Layer 4 of a small transformer language model trained on English Wikipedia (8 layers, counted from 0, width 64).
A neuron's activation on a vector x is SiLU(gate . x) times (in . x), where the dot is the dot product.

Input weights of the MLP neurons that the questions are about. A number n stands for (n - 128) times 0.0063.
n36 gate: 163, 197, 146, 174, 141, 95, 149, 152, 77, 139, 38, 185, 82, 74, 144, 141, 136, 114, 125, 112, 131, 143, 135, 132, 107, 163, 109, 162, 110, 109, 88, 81, 123, 19, 155, 130, 56, 179, 192, 132, 138, 149, 106, 146, 80, 99, 145, 129, 80, 148, 133, 167, 104, 103, 112, 150, 77, 158, 103, 122, 113, 144, 111, 139
n53 gate: 175, 108, 79, 149, 135, 105, 149, 119, 92, 92, 123, 90, 68, 83, 87, 72, 156, 133, 37, 114, 96, 109, 138, 89, 147, 142, 98, 112, 89, 182, 117, 121, 129, 94, 139, 116, 88, 161, 128, 98, 74, 62, 109, 151, 64, 147, 153, 176, 69, 89, 168, 89, 142, 149, 141, 100, 89, 92, 106, 134, 82, 132, 169, 126
n68 gate: 104, 165, 118, 163, 148, 134, 127, 137, 152, 68, 117, 135, 119, 113, 101, 65, 226, 129, 162, 120, 136, 67, 135, 125, 146, 172, 77, 50, 121, 91, 130, 72, 152, 75, 112, 194, 101, 112, 146, 162, 77, 176, 92, 143, 144, 185, 116, 130, 80, 150, 168, 86, 183, 79, 170, 114, 95, 93, 81, 148, 150, 157, 94, 144
n83 gate: 107, 186, 149, 101, 146, 123, 153, 91, 147, 122, 174, 158, 152, 64, 150, 159, 182, 92, 87, 106, 101, 102, 93, 163, 160, 75, 131, 84, 74, 105, 143, 119, 145, 143, 199, 151, 191, 167, 147, 148, 132, 149, 115, 74, 104, 152, 141, 165, 168, 150, 134, 79, 188, 56, 137, 88, 145, 147, 159, 206, 127, 101, 107, 122
n86 gate: 115, 118, 154, 165, 153, 134, 211, 178, 134, 133, 74, 73, 115, 178, 105, 77, 103, 90, 101, 109, 117, 119, 130, 171, 192, 190, 126, 148, 105, 96, 136, 158, 109, 119, 164, 139, 165, 148, 126, 164, 103, 90, 119, 92, 120, 184, 88, 161, 118, 151, 153, 112, 100, 111, 142, 157, 98, 155, 144, 183, 118, 113, 157, 132
n96 gate: 145, 165, 116, 94, 157, 130, 130, 166, 174, 152, 110, 122, 109, 131, 111, 146, 146, 157, 120, 148, 64, 108, 99, 157, 148, 162, 145, 89, 118, 103, 153, 114, 123, 143, 140, 156, 136, 119, 220, 173, 188, 154, 185, 143, 140, 191, 80, 152, 164, 64, 156, 152, 122, 134, 120, 170, 163, 98, 134, 134, 90, 132, 150, 172
n103 gate: 161, 96, 112, 137, 193, 135, 128, 132, 126, 71, 137, 70, 116, 60, 131, 119, 140, 150, 124, 174, 87, 101, 145, 149, 165, 188, 98, 82, 34, 100, 133, 149, 120, 139, 133, 179, 182, 122, 183, 176, 47, 151, 143, 7, 50, 160, 98, 91, 139, 104, 138, 118, 123, 90, 123, 110, 119, 119, 117, 187, 130, 123, 87, 66
n104 gate: 101, 116, 165, 140, 169, 169, 140, 142, 145, 137, 74, 133, 158, 184, 138, 124, 155, 148, 40, 82, 98, 139, 172, 152, 107, 132, 132, 117, 93, 75, 166, 152, 116, 178, 190, 132, 163, 124, 147, 79, 129, 77, 168, 136, 76, 149, 81, 82, 175, 122, 78, 108, 114, 63, 153, 132, 148, 102, 100, 155, 183, 120, 169, 145
n112 gate: 82, 153, 164, 113, 169, 66, 178, 140, 101, 108, 105, 93, 99, 107, 147, 98, 149, 86, 130, 86, 112, 144, 103, 152, 110, 124, 59, 152, 123, 111, 175, 149, 151, 95, 109, 147, 138, 154, 196, 163, 102, 131, 101, 141, 124, 80, 143, 155, 142, 114, 161, 132, 91, 118, 117, 59, 108, 147, 86, 98, 82, 138, 179, 155
n141 gate: 131, 28, 114, 140, 121, 96, 213, 176, 127, 121, 143, 157, 100, 53, 127, 123, 113, 124, 107, 151, 133, 122, 115, 149, 105, 136, 142, 99, 118, 143, 164, 193, 91, 161, 100, 173, 136, 99, 77, 155, 25, 126, 154, 121, 102, 200, 109, 97, 134, 138, 90, 181, 164, 95, 149, 144, 133, 93, 154, 157, 97, 152, 187, 154
n155 gate: 149, 117, 138, 154, 99, 138, 91, 161, 115, 133, 103, 209, 121, 59, 105, 101, 95, 161, 89, 121, 156, 87, 115, 166, 127, 162, 170, 142, 98, 134, 177, 170, 89, 158, 141, 133, 142, 143, 143, 117, 95, 131, 87, 102, 110, 189, 111, 125, 130, 160, 89, 160, 80, 165, 185, 129, 97, 120, 37, 190, 96, 179, 168, 146
n177 gate: 127, 168, 158, 128, 79, 114, 156, 135, 162, 158, 174, 110, 67, 135, 87, 118, 121, 167, 135, 115, 94, 165, 76, 130, 67, 115, 116, 126, 163, 133, 161, 143, 143, 78, 189, 159, 106, 141, 144, 91, 143, 97, 142, 137, 150, 100, 109, 108, 134, 138, 117, 106, 165, 122, 161, 37, 134, 175, 121, 150, 83, 160, 151, 150
n36 in: 138, 135, 117, 122, 128, 171, 78, 138, 168, 132, 100, 140, 152, 98, 129, 187, 134, 157, 119, 149, 155, 85, 91, 152, 94, 45, 105, 91, 128, 62, 123, 99, 179, 127, 109, 128, 125, 140, 135, 146, 99, 111, 73, 110, 177, 159, 169, 118, 97, 100, 80, 180, 183, 131, 121, 94, 155, 105, 160, 116, 165, 122, 72, 145
n53 in: 108, 135, 147, 95, 66, 151, 113, 177, 149, 117, 169, 136, 151, 158, 97, 103, 140, 89, 127, 126, 203, 160, 111, 174, 151, 111, 185, 202, 189, 133, 114, 101, 120, 139, 143, 135, 158, 136, 112, 151, 96, 184, 122, 177, 209, 121, 94, 117, 132, 103, 137, 195, 151, 122, 145, 129, 164, 109, 137, 151, 178, 177, 102, 157
n68 in: 99, 61, 170, 105, 155, 99, 135, 152, 114, 74, 105, 94, 83, 101, 166, 179, 109, 169, 108, 143, 184, 150, 109, 77, 217, 107, 158, 150, 93, 118, 75, 99, 130, 108, 127, 194, 67, 79, 112, 93, 79, 114, 75, 141, 126, 178, 105, 118, 114, 116, 127, 75, 129, 121, 147, 156, 121, 93, 133, 189, 168, 94, 150, 117
n83 in: 148, 106, 147, 188, 141, 108, 135, 111, 188, 129, 114, 84, 72, 161, 90, 133, 115, 130, 81, 150, 158, 102, 151, 130, 162, 172, 171, 103, 74, 164, 89, 88, 136, 187, 124, 116, 161, 139, 144, 151, 63, 135, 86, 150, 134, 87, 88, 120, 141, 98, 84, 117, 199, 109, 83, 89, 96, 92, 102, 77, 150, 143, 123, 99
n86 in: 106, 119, 113, 107, 119, 115, 209, 145, 142, 140, 95, 47, 172, 203, 127, 126, 90, 113, 146, 144, 138, 162, 167, 116, 118, 133, 116, 176, 128, 128, 131, 111, 60, 117, 174, 108, 132, 131, 114, 110, 164, 45, 68, 142, 116, 130, 93, 167, 132, 155, 149, 114, 64, 142, 143, 114, 135, 152, 137, 115, 128, 135, 125, 125
n96 in: 123, 169, 148, 48, 163, 88, 88, 161, 132, 157, 95, 161, 125, 133, 113, 193, 124, 122, 120, 130, 114, 138, 105, 137, 144, 76, 118, 137, 120, 34, 122, 140, 164, 141, 146, 119, 118, 94, 159, 117, 137, 188, 112, 131, 149, 174, 128, 150, 156, 115, 197, 120, 91, 126, 123, 155, 121, 128, 137, 143, 141, 171, 167, 172
n103 in: 113, 105, 149, 179, 73, 122, 154, 136, 81, 99, 133, 78, 143, 116, 164, 118, 218, 152, 160, 99, 116, 97, 138, 139, 133, 193, 101, 123, 88, 136, 163, 180, 130, 134, 78, 78, 130, 155, 177, 168, 91, 154, 108, 79, 104, 88, 105, 189, 156, 193, 144, 63, 147, 153, 150, 133, 133, 132, 112, 189, 88, 85, 154, 103
n104 in: 99, 156, 170, 72, 140, 200, 117, 102, 80, 148, 67, 101, 125, 98, 162, 127, 50, 84, 153, 81, 100, 105, 127, 165, 113, 116, 153, 193, 167, 119, 49, 141, 135, 131, 159, 121, 177, 117, 162, 137, 74, 140, 140, 132, 94, 167, 125, 72, 110, 116, 86, 102, 111, 103, 154, 142, 173, 153, 78, 154, 110, 54, 64, 129
n112 in: 119, 145, 178, 133, 132, 71, 98, 127, 94, 144, 144, 150, 125, 121, 95, 175, 130, 120, 154, 142, 153, 119, 162, 115, 132, 99, 140, 126, 133, 148, 178, 90, 136, 91, 130, 130, 154, 111, 67, 184, 73, 119, 95, 164, 125, 61, 84, 121, 149, 175, 157, 103, 95, 129, 108, 112, 152, 141, 110, 133, 166, 186, 138, 129
n141 in: 142, 105, 93, 150, 136, 127, 165, 206, 147, 124, 185, 62, 139, 133, 196, 72, 136, 151, 193, 146, 137, 129, 99, 106, 98, 168, 117, 126, 177, 169, 159, 139, 122, 90, 143, 135, 106, 108, 151, 184, 123, 126, 169, 107, 121, 162, 108, 144, 123, 158, 84, 90, 137, 143, 111, 164, 140, 75, 71, 183, 105, 177, 121, 128
n155 in: 67, 141, 159, 145, 156, 128, 168, 170, 126, 113, 76, 121, 108, 80, 130, 175, 150, 200, 80, 143, 114, 176, 133, 34, 150, 157, 52, 93, 96, 98, 147, 126, 92, 131, 66, 162, 91, 141, 139, 117, 196, 94, 111, 99, 127, 141, 141, 178, 163, 85, 156, 136, 132, 124, 68, 98, 147, 167, 115, 138, 122, 74, 136, 177
n177 in: 174, 145, 119, 176, 112, 95, 119, 89, 134, 89, 130, 143, 143, 172, 121, 128, 139, 123, 119, 68, 105, 108, 188, 123, 114, 131, 143, 145, 107, 121, 159, 154, 120, 120, 45, 125, 131, 126, 141, 141, 125, 149, 150, 163, 115, 103, 140, 132, 145, 104, 134, 120, 77, 159, 112, 65, 76, 87, 154, 121, 153, 182, 135, 121

Each question shows a token from some text and the vector x that enters the MLP there. A number n stands for (n - 128) times 0.045.

"ing": 141, 118, 116, 82, 129, 163, 119, 116, 140, 137, 170, 125, 141, 122, 105, 112, 103, 119, 100, 107, 165, 151, 153, 114, 162, 123, 155, 137, 135, 129, 102, 109, 145, 150, 119, 131, 127, 136, 106, 142, 111, 132, 143, 149, 154, 156, 117, 124, 191, 152, 138, 161, 120, 101, 131, 122, 108, 151, 180, 141, 121, 103, 143, 133
The neuron with the highest activation: n103

" |": 133, 149, 105, 126, 110, 114, 112, 92, 120, 115, 131, 105, 144, 120, 134, 133, 130, 121, 119, 146, 159, 162, 136, 116, 121, 151, 107, 136, 107, 137, 154, 164, 126, 148, 125, 128, 122, 127, 142, 124, 104, 112, 129, 142, 120, 92, 137, 142, 207, 143, 122, 117, 96, 151, 107, 104, 111, 134, 131, 95, 105, 135, 121, 150
Which neuron fires most, and how strongly? n112, at about 4.6

" y": 106, 87, 140, 151, 144, 101, 138, 83, 139, 177, 140, 149, 146, 142, 131, 99, 135, 118, 155, 115, 163, 150, 132, 132, 129, 83, 99, 123, 127, 149, 130, 104, 139, 159, 89, 100, 106, 83, 123, 145, 123, 155, 140, 109, 174, 130, 149, 106, 126, 164, 80, 92, 122, 102, 97, 103, 131, 128, 205, 108, 129, 102, 135, 127
The neuron with the highest activation: n104

"m": 74, 101, 157, 156, 122, 103, 118, 127, 148, 135, 117, 165, 128, 119, 125, 108, 113, 130, 100, 137, 158, 95, 171, 138, 123, 81, 115, 92, 126, 130, 120, 116, 192, 130, 123, 132, 103, 134, 115, 173, 97, 125, 101, 122, 167, 111, 167, 136, 154, 113, 134, 94, 110, 101, 76, 78, 105, 131, 121, 134, 126, 140, 95, 131
The three highest activations, in order: n112, n83, n68

" modern": 111, 114, 128, 94, 94, 129, 130, 160, 135, 86, 115, 128, 130, 127, 115, 148, 122, 104, 124, 86, 137, 96, 146, 90, 124, 112, 128, 119, 160, 97, 96, 117, 151, 115, 110, 169, 161, 124, 120, 95, 136, 104, 143, 142, 166, 87, 134, 122, 189, 124, 156, 120, 144, 110, 95, 128, 124, 120, 163, 109, 113, 137, 99, 134
The neuron with the highest activation: n141

" and": 126, 113, 137, 123, 116, 144, 117, 152, 102, 139, 137, 144, 151, 130, 107, 97, 140, 68, 122, 135, 146, 170, 122, 101, 138, 111, 129, 96, 136, 164, 70, 136, 148, 135, 140, 116, 114, 97, 108, 114, 98, 148, 113, 91, 152, 110, 103, 143, 184, 142, 114, 122, 98, 96, 94, 132, 110, 119, 121, 126, 119, 136, 130, 138
Which two neurons fire most, strongest first? n36, n177

" of": 110, 155, 142, 158, 97, 138, 112, 146, 102, 159, 123, 131, 168, 137, 117, 91, 114, 113, 135, 100, 172, 119, 107, 91, 137, 152, 124, 123, 154, 121, 95, 132, 143, 123, 138, 137, 155, 109, 128, 117, 118, 133, 164, 114, 142, 120, 116, 135, 197, 111, 114, 126, 134, 116, 101, 80, 119, 151, 131, 123, 117, 135, 132, 141
The neuron with the highest activation: n177

"ut": 109, 150, 147, 138, 113, 145, 135, 169, 174, 141, 138, 113, 144, 149, 176, 143, 107, 135, 140, 126, 160, 104, 156, 152, 144, 147, 111, 131, 158, 105, 93, 130, 130, 179, 133, 105, 151, 117, 133, 114, 113, 135, 132, 150, 149, 102, 132, 148, 168, 80, 136, 168, 98, 149, 137, 129, 130, 127, 116, 119, 117, 83, 155, 90
The three highest activations, in order: n104, n86, n96

" N": 75, 151, 101, 127, 135, 124, 83, 141, 124, 149, 124, 75, 112, 131, 130, 124, 130, 141, 174, 120, 137, 127, 157, 139, 117, 97, 101, 121, 121, 127, 129, 86, 176, 149, 92, 107, 132, 70, 149, 118, 109, 106, 106, 122, 157, 121, 133, 143, 120, 137, 113, 123, 63, 216, 102, 156, 134, 130, 167, 124, 136, 118, 119, 137
The neuron with the highest activation: n112

" aut": 129, 129, 88, 141, 108, 127, 144, 146, 182, 99, 133, 126, 142, 142, 131, 156, 121, 118, 120, 77, 150, 112, 180, 162, 81, 135, 149, 105, 139, 112, 81, 92, 150, 145, 143, 106, 123, 96, 148, 99, 127, 99, 123, 144, 180, 72, 121, 108, 121, 113, 108, 121, 126, 146, 108, 109, 120, 161, 116, 104, 115, 115, 136, 93
The neuron with the highest activation: n177

"an": 101, 150, 103, 125, 124, 141, 105, 114, 141, 115, 129, 93, 128, 124, 134, 139, 149, 106, 114, 81, 158, 148, 108, 142, 111, 124, 160, 154, 164, 168, 136, 124, 161, 108, 62, 107, 120, 100, 186, 151, 132, 132, 122, 161, 161, 125, 180, 107, 135, 163, 129, 148, 85, 138, 74, 133, 113, 141, 128, 143, 162, 126, 114, 162
Which two neurons fire most, strongest first? n36, n112

" cons": 98, 110, 64, 138, 107, 113, 108, 165, 161, 108, 132, 120, 115, 141, 126, 156, 125, 100, 114, 173, 150, 81, 143, 147, 126, 159, 99, 150, 135, 103, 124, 121, 187, 157, 92, 146, 104, 150, 141, 94, 156, 153, 120, 105, 142, 144, 147, 143, 142, 164, 104, 125, 127, 126, 133, 101, 67, 98, 158, 120, 102, 112, 143, 118
The three highest activations, in order: n104, n68, n103

"\n": 123, 204, 152, 131, 102, 140, 114, 136, 139, 150, 140, 118, 95, 127, 77, 127, 97, 107, 149, 147, 167, 131, 105, 129, 104, 85, 128, 123, 179, 117, 140, 158, 144, 127, 121, 116, 91, 98, 112, 91, 137, 131, 132, 137, 165, 106, 121, 142, 147, 102, 120, 111, 105, 125, 111, 138, 104, 139, 97, 137, 125, 118, 138, 173
The neuron with the highest activation: n112

" a": 138, 121, 118, 135, 84, 151, 131, 121, 109, 135, 143, 120, 147, 151, 96, 115, 134, 151, 127, 95, 143, 141, 98, 157, 130, 138, 129, 102, 146, 100, 87, 85, 118, 124, 119, 161, 161, 74, 105, 144, 120, 142, 108, 108, 138, 107, 117, 122, 181, 156, 98, 134, 112, 145, 60, 134, 107, 134, 141, 145, 117, 142, 138, 144
Which neuron fires most, and how strongly? n104, at about 0.22

"n": 107, 119, 172, 141, 111, 134, 106, 118, 125, 147, 144, 100, 178, 119, 157, 149, 163, 114, 122, 133, 132, 129, 140, 122, 118, 122, 129, 107, 123, 157, 93, 118, 151, 118, 78, 98, 111, 88, 154, 136, 122, 101, 138, 154, 122, 95, 157, 114, 115, 121, 157, 110, 80, 157, 73, 111, 123, 172, 68, 114, 129, 72, 97, 116
The neuron with the highest activation: n112

"|": 138, 106, 103, 129, 121, 118, 132, 103, 134, 133, 126, 106, 144, 147, 124, 104, 134, 136, 130, 129, 192, 114, 122, 131, 121, 132, 137, 129, 133, 111, 122, 145, 117, 126, 107, 159, 103, 107, 121, 112, 120, 115, 124, 105, 116, 70, 87, 142, 192, 99, 108, 106, 41, 110, 156, 136, 106, 117, 153, 109, 122, 109, 133, 141
The neuron with the highest activation: n86

" in": 120, 150, 123, 177, 109, 130, 122, 141, 109, 121, 134, 118, 144, 141, 122, 87, 119, 98, 123, 104, 148, 130, 126, 139, 134, 125, 114, 128, 158, 105, 69, 110, 143, 129, 128, 153, 139, 107, 109, 94, 129, 131, 136, 119, 146, 88, 86, 148, 198, 129, 97, 145, 111, 94, 139, 125, 144, 134, 108, 109, 111, 114, 156, 116
The neuron with the highest activation: n104

"ann": 158, 135, 74, 150, 92, 129, 76, 132, 141, 128, 112, 122, 162, 122, 148, 139, 146, 63, 117, 159, 129, 131, 117, 121, 98, 133, 128, 160, 95, 108, 168, 108, 166, 104, 105, 99, 161, 95, 157, 138, 135, 119, 149, 121, 132, 152, 116, 128, 129, 121, 106, 151, 106, 172, 107, 93, 74, 136, 146, 120, 161, 127, 119, 144
Which neuron fires most, and how strongly? n36, at about 1.4

"s": 84, 116, 134, 115, 137, 130, 99, 127, 128, 170, 165, 153, 125, 86, 161, 140, 87, 139, 125, 161, 155, 134, 153, 104, 168, 125, 179, 161, 137, 158, 131, 124, 131, 117, 108, 116, 109, 129, 125, 111, 129, 146, 126, 143, 146, 132, 136, 112, 169, 169, 129, 136, 107, 124, 85, 80, 100, 137, 160, 123, 124, 131, 143, 159
Which neuron fires most, and how strongly? n155, at about 0.79

" Ry": 133, 133, 114, 134, 101, 111, 99, 81, 130, 160, 127, 88, 160, 165, 151, 160, 113, 133, 190, 109, 152, 140, 114, 134, 128, 124, 137, 146, 127, 129, 162, 74, 130, 135, 117, 130, 69, 75, 156, 142, 108, 141, 114, 145, 117, 105, 132, 95, 110, 138, 145, 98, 95, 147, 108, 150, 116, 167, 163, 105, 173, 123, 153, 138
Which neuron fires most, and how strongly? n155, at about 0.18

"amed": 118, 128, 129, 107, 104, 121, 118, 141, 123, 124, 125, 74, 164, 133, 161, 142, 116, 135, 109, 110, 159, 139, 166, 110, 161, 128, 126, 137, 146, 130, 60, 137, 157, 135, 120, 121, 115, 125, 97, 150, 126, 134, 158, 139, 155, 157, 141, 147, 179, 127, 107, 114, 74, 137, 132, 146, 78, 140, 154, 156, 149, 118, 162, 155
Which neuron fires most, and how strongly? n86, at about 3.5

"on": 84, 166, 143, 113, 122, 108, 134, 107, 152, 127, 140, 74, 135, 122, 145, 147, 152, 121, 151, 120, 124, 115, 128, 146, 155, 98, 117, 146, 167, 113, 71, 143, 142, 156, 51, 137, 168, 115, 153, 144, 150, 145, 129, 99, 175, 115, 120, 161, 136, 106, 106, 161, 209, 118, 140, 116, 128, 113, 116, 141, 160, 133, 129, 134
The neuron with the highest activation: n83

" Gra": 123, 168, 108, 146, 98, 122, 113, 78, 177, 140, 156, 84, 125, 110, 111, 117, 136, 104, 169, 122, 140, 129, 109, 136, 131, 115, 145, 125, 145, 133, 132, 98, 132, 137, 73, 159, 116, 121, 111, 114, 117, 149, 120, 162, 132, 175, 123, 105, 132, 163, 161, 115, 163, 135, 80, 123, 81, 177, 123, 78, 159, 140, 118, 118
The neuron with the highest activation: n177

" l": 111, 101, 63, 137, 115, 132, 103, 165, 159, 140, 102, 144, 139, 115, 164, 102, 144, 130, 154, 134, 131, 136, 113, 106, 130, 115, 124, 112, 119, 107, 110, 90, 125, 115, 125, 130, 138, 95, 107, 158, 153, 82, 104, 105, 165, 132, 112, 114, 153, 119, 113, 102, 87, 143, 37, 130, 86, 112, 151, 92, 117, 108, 136, 118
The neuron with the highest activation: n104

" en": 144, 137, 109, 173, 85, 147, 151, 107, 141, 153, 173, 149, 148, 94, 135, 119, 152, 125, 141, 143, 129, 107, 159, 121, 104, 125, 112, 136, 137, 124, 79, 123, 143, 123, 86, 151, 155, 137, 114, 95, 148, 115, 112, 136, 180, 85, 100, 122, 127, 130, 101, 110, 156, 121, 117, 92, 94, 213, 120, 123, 113, 160, 141, 115
The neuron with the highest activation: n177

" fig": 142, 143, 113, 137, 103, 114, 126, 123, 152, 158, 106, 161, 151, 150, 128, 151, 119, 141, 151, 180, 115, 104, 132, 132, 112, 143, 155, 137, 165, 116, 82, 129, 145, 151, 126, 163, 154, 128, 116, 152, 145, 111, 155, 129, 189, 121, 122, 131, 176, 159, 107, 129, 120, 116, 96, 185, 73, 138, 145, 115, 136, 134, 142, 107
The neuron with the highest activation: n96

"x": 127, 137, 174, 125, 132, 165, 137, 143, 121, 125, 144, 167, 150, 77, 166, 148, 111, 135, 145, 172, 137, 132, 144, 133, 144, 91, 114, 120, 149, 114, 69, 147, 151, 168, 92, 72, 172, 126, 114, 137, 171, 118, 114, 125, 147, 136, 152, 145, 165, 128, 134, 175, 113, 154, 114, 131, 148, 96, 130, 162, 125, 106, 134, 132
The neuron with the highest activation: n155

" \"P": 89, 122, 142, 161, 115, 106, 119, 125, 171, 113, 137, 120, 143, 169, 108, 95, 130, 135, 183, 111, 148, 97, 153, 94, 139, 91, 118, 133, 112, 116, 117, 96, 117, 158, 146, 121, 102, 105, 80, 128, 100, 130, 59, 110, 150, 116, 125, 131, 159, 120, 89, 100, 95, 153, 93, 149, 99, 143, 182, 113, 98, 109, 132, 135
The neuron with the highest activation: n86

" S": 95, 151, 108, 131, 98, 120, 88, 96, 125, 145, 133, 85, 120, 107, 144, 103, 80, 146, 141, 132, 147, 120, 138, 127, 103, 138, 141, 111, 137, 144, 138, 70, 137, 125, 67, 114, 119, 139, 153, 100, 109, 137, 90, 126, 162, 102, 114, 125, 152, 115, 144, 143, 157, 169, 102, 139, 102, 112, 166, 100, 74, 115, 136, 110
The three highest activations, in order: n96, n68, n141

"om": 76, 117, 116, 144, 146, 141, 118, 154, 155, 150, 129, 133, 142, 122, 104, 162, 96, 123, 105, 107, 165, 104, 146, 170, 113, 129, 133, 121, 76, 57, 95, 162, 128, 130, 122, 115, 131, 123, 156, 119, 121, 127, 118, 98, 150, 176, 146, 120, 142, 89, 164, 145, 122, 111, 66, 114, 109, 91, 111, 119, 134, 148, 121, 148
Which neuron fires most, and how strongly? n96, at about 12

"le": 59, 135, 131, 171, 126, 140, 139, 141, 133, 128, 159, 161, 130, 92, 167, 133, 119, 116, 152, 124, 158, 146, 123, 114, 152, 96, 142, 107, 183, 108, 85, 114, 105, 115, 112, 133, 116, 92, 122, 151, 91, 116, 119, 170, 115, 132, 111, 130, 149, 147, 167, 140, 112, 97, 93, 112, 101, 81, 105, 139, 169, 132, 103, 101
The neuron with the highest activation: n68

"ism": 100, 103, 138, 94, 127, 124, 157, 137, 127, 170, 142, 118, 138, 131, 127, 176, 114, 132, 110, 118, 126, 127, 175, 125, 142, 105, 135, 176, 110, 103, 111, 114, 143, 114, 138, 146, 122, 86, 117, 81, 120, 129, 121, 114, 177, 160, 127, 119, 178, 134, 171, 137, 135, 149, 68, 118, 119, 143, 153, 125, 102, 98, 136, 136
Which neuron fires most, and how strongly? n86, at about 1.1

"ell": 131, 135, 130, 96, 137, 108, 130, 113, 136, 141, 120, 123, 153, 122, 104, 143, 138, 137, 159, 130, 137, 136, 143, 108, 137, 131, 161, 163, 132, 120, 119, 165, 123, 146, 77, 70, 139, 90, 158, 126, 169, 102, 127, 163, 130, 127, 140, 132, 151, 114, 153, 197, 104, 179, 72, 118, 69, 165, 119, 144, 141, 115, 123, 121
The neuron with the highest activation: n96

"o": 118, 118, 138, 99, 109, 134, 130, 91, 135, 164, 108, 126, 112, 125, 126, 121, 140, 120, 146, 138, 143, 160, 127, 138, 123, 100, 178, 171, 195, 126, 131, 142, 124, 100, 67, 88, 119, 93, 129, 140, 123, 110, 139, 161, 123, 146, 141, 149, 154, 143, 162, 148, 96, 95, 71, 100, 142, 143, 177, 126, 134, 145, 107, 128
The three highest activations, in order: n112, n83, n141

" from": 90, 130, 105, 157, 89, 147, 113, 136, 106, 141, 131, 118, 140, 155, 112, 107, 144, 120, 113, 105, 169, 143, 162, 132, 110, 152, 129, 112, 173, 124, 94, 105, 161, 101, 153, 113, 131, 112, 113, 118, 112, 138, 151, 144, 124, 106, 112, 162, 189, 130, 78, 159, 115, 127, 100, 98, 135, 129, 134, 127, 134, 113, 121, 112
The neuron with the highest activation: n68

" between": 102, 130, 148, 113, 105, 132, 96, 141, 121, 140, 141, 116, 156, 155, 96, 106, 128, 116, 156, 101, 147, 127, 125, 125, 156, 135, 117, 146, 134, 95, 102, 94, 151, 122, 129, 137, 133, 108, 111, 111, 111, 92, 155, 137, 137, 109, 142, 133, 193, 122, 79, 121, 148, 130, 151, 79, 159, 137, 151, 120, 116, 88, 142, 124
The neuron with the highest activation: n104

" lo": 105, 116, 132, 167, 146, 158, 135, 129, 165, 136, 128, 120, 158, 153, 159, 103, 110, 125, 148, 123, 137, 125, 97, 149, 129, 135, 119, 154, 169, 110, 132, 113, 133, 108, 120, 104, 52, 66, 128, 162, 131, 112, 130, 148, 146, 79, 101, 128, 131, 139, 116, 96, 140, 73, 94, 105, 128, 115, 151, 104, 193, 140, 104, 105
The neuron with the highest activation: n68

"s)": 99, 117, 143, 172, 113, 156, 127, 118, 115, 117, 163, 158, 109, 131, 116, 135, 102, 139, 114, 127, 156, 112, 116, 123, 145, 93, 132, 158, 140, 134, 127, 170, 165, 140, 131, 115, 72, 111, 120, 85, 156, 97, 99, 148, 147, 123, 134, 126, 179, 157, 143, 116, 125, 105, 74, 130, 156, 139, 163, 140, 120, 140, 149, 140
The neuron with the highest activation: n141

"amil": 85, 141, 88, 123, 88, 132, 103, 137, 137, 70, 105, 153, 125, 142, 146, 153, 135, 118, 155, 123, 126, 127, 119, 109, 126, 138, 126, 152, 165, 114, 102, 173, 170, 119, 121, 156, 142, 102, 147, 119, 114, 93, 124, 155, 127, 75, 201, 112, 135, 131, 131, 183, 129, 149, 105, 142, 137, 148, 78, 128, 135, 145, 96, 97
The neuron with the highest activation: n36

"k": 120, 127, 133, 191, 128, 137, 81, 109, 138, 131, 127, 104, 152, 136, 143, 122, 131, 102, 105, 135, 127, 119, 124, 120, 120, 114, 116, 112, 143, 124, 140, 122, 125, 172, 72, 112, 131, 119, 130, 103, 92, 159, 143, 146, 123, 109, 188, 139, 131, 90, 172, 151, 139, 124, 59, 134, 68, 132, 113, 155, 134, 80, 174, 140
Which neuron fires most, and how strongly? n86, at about 1.1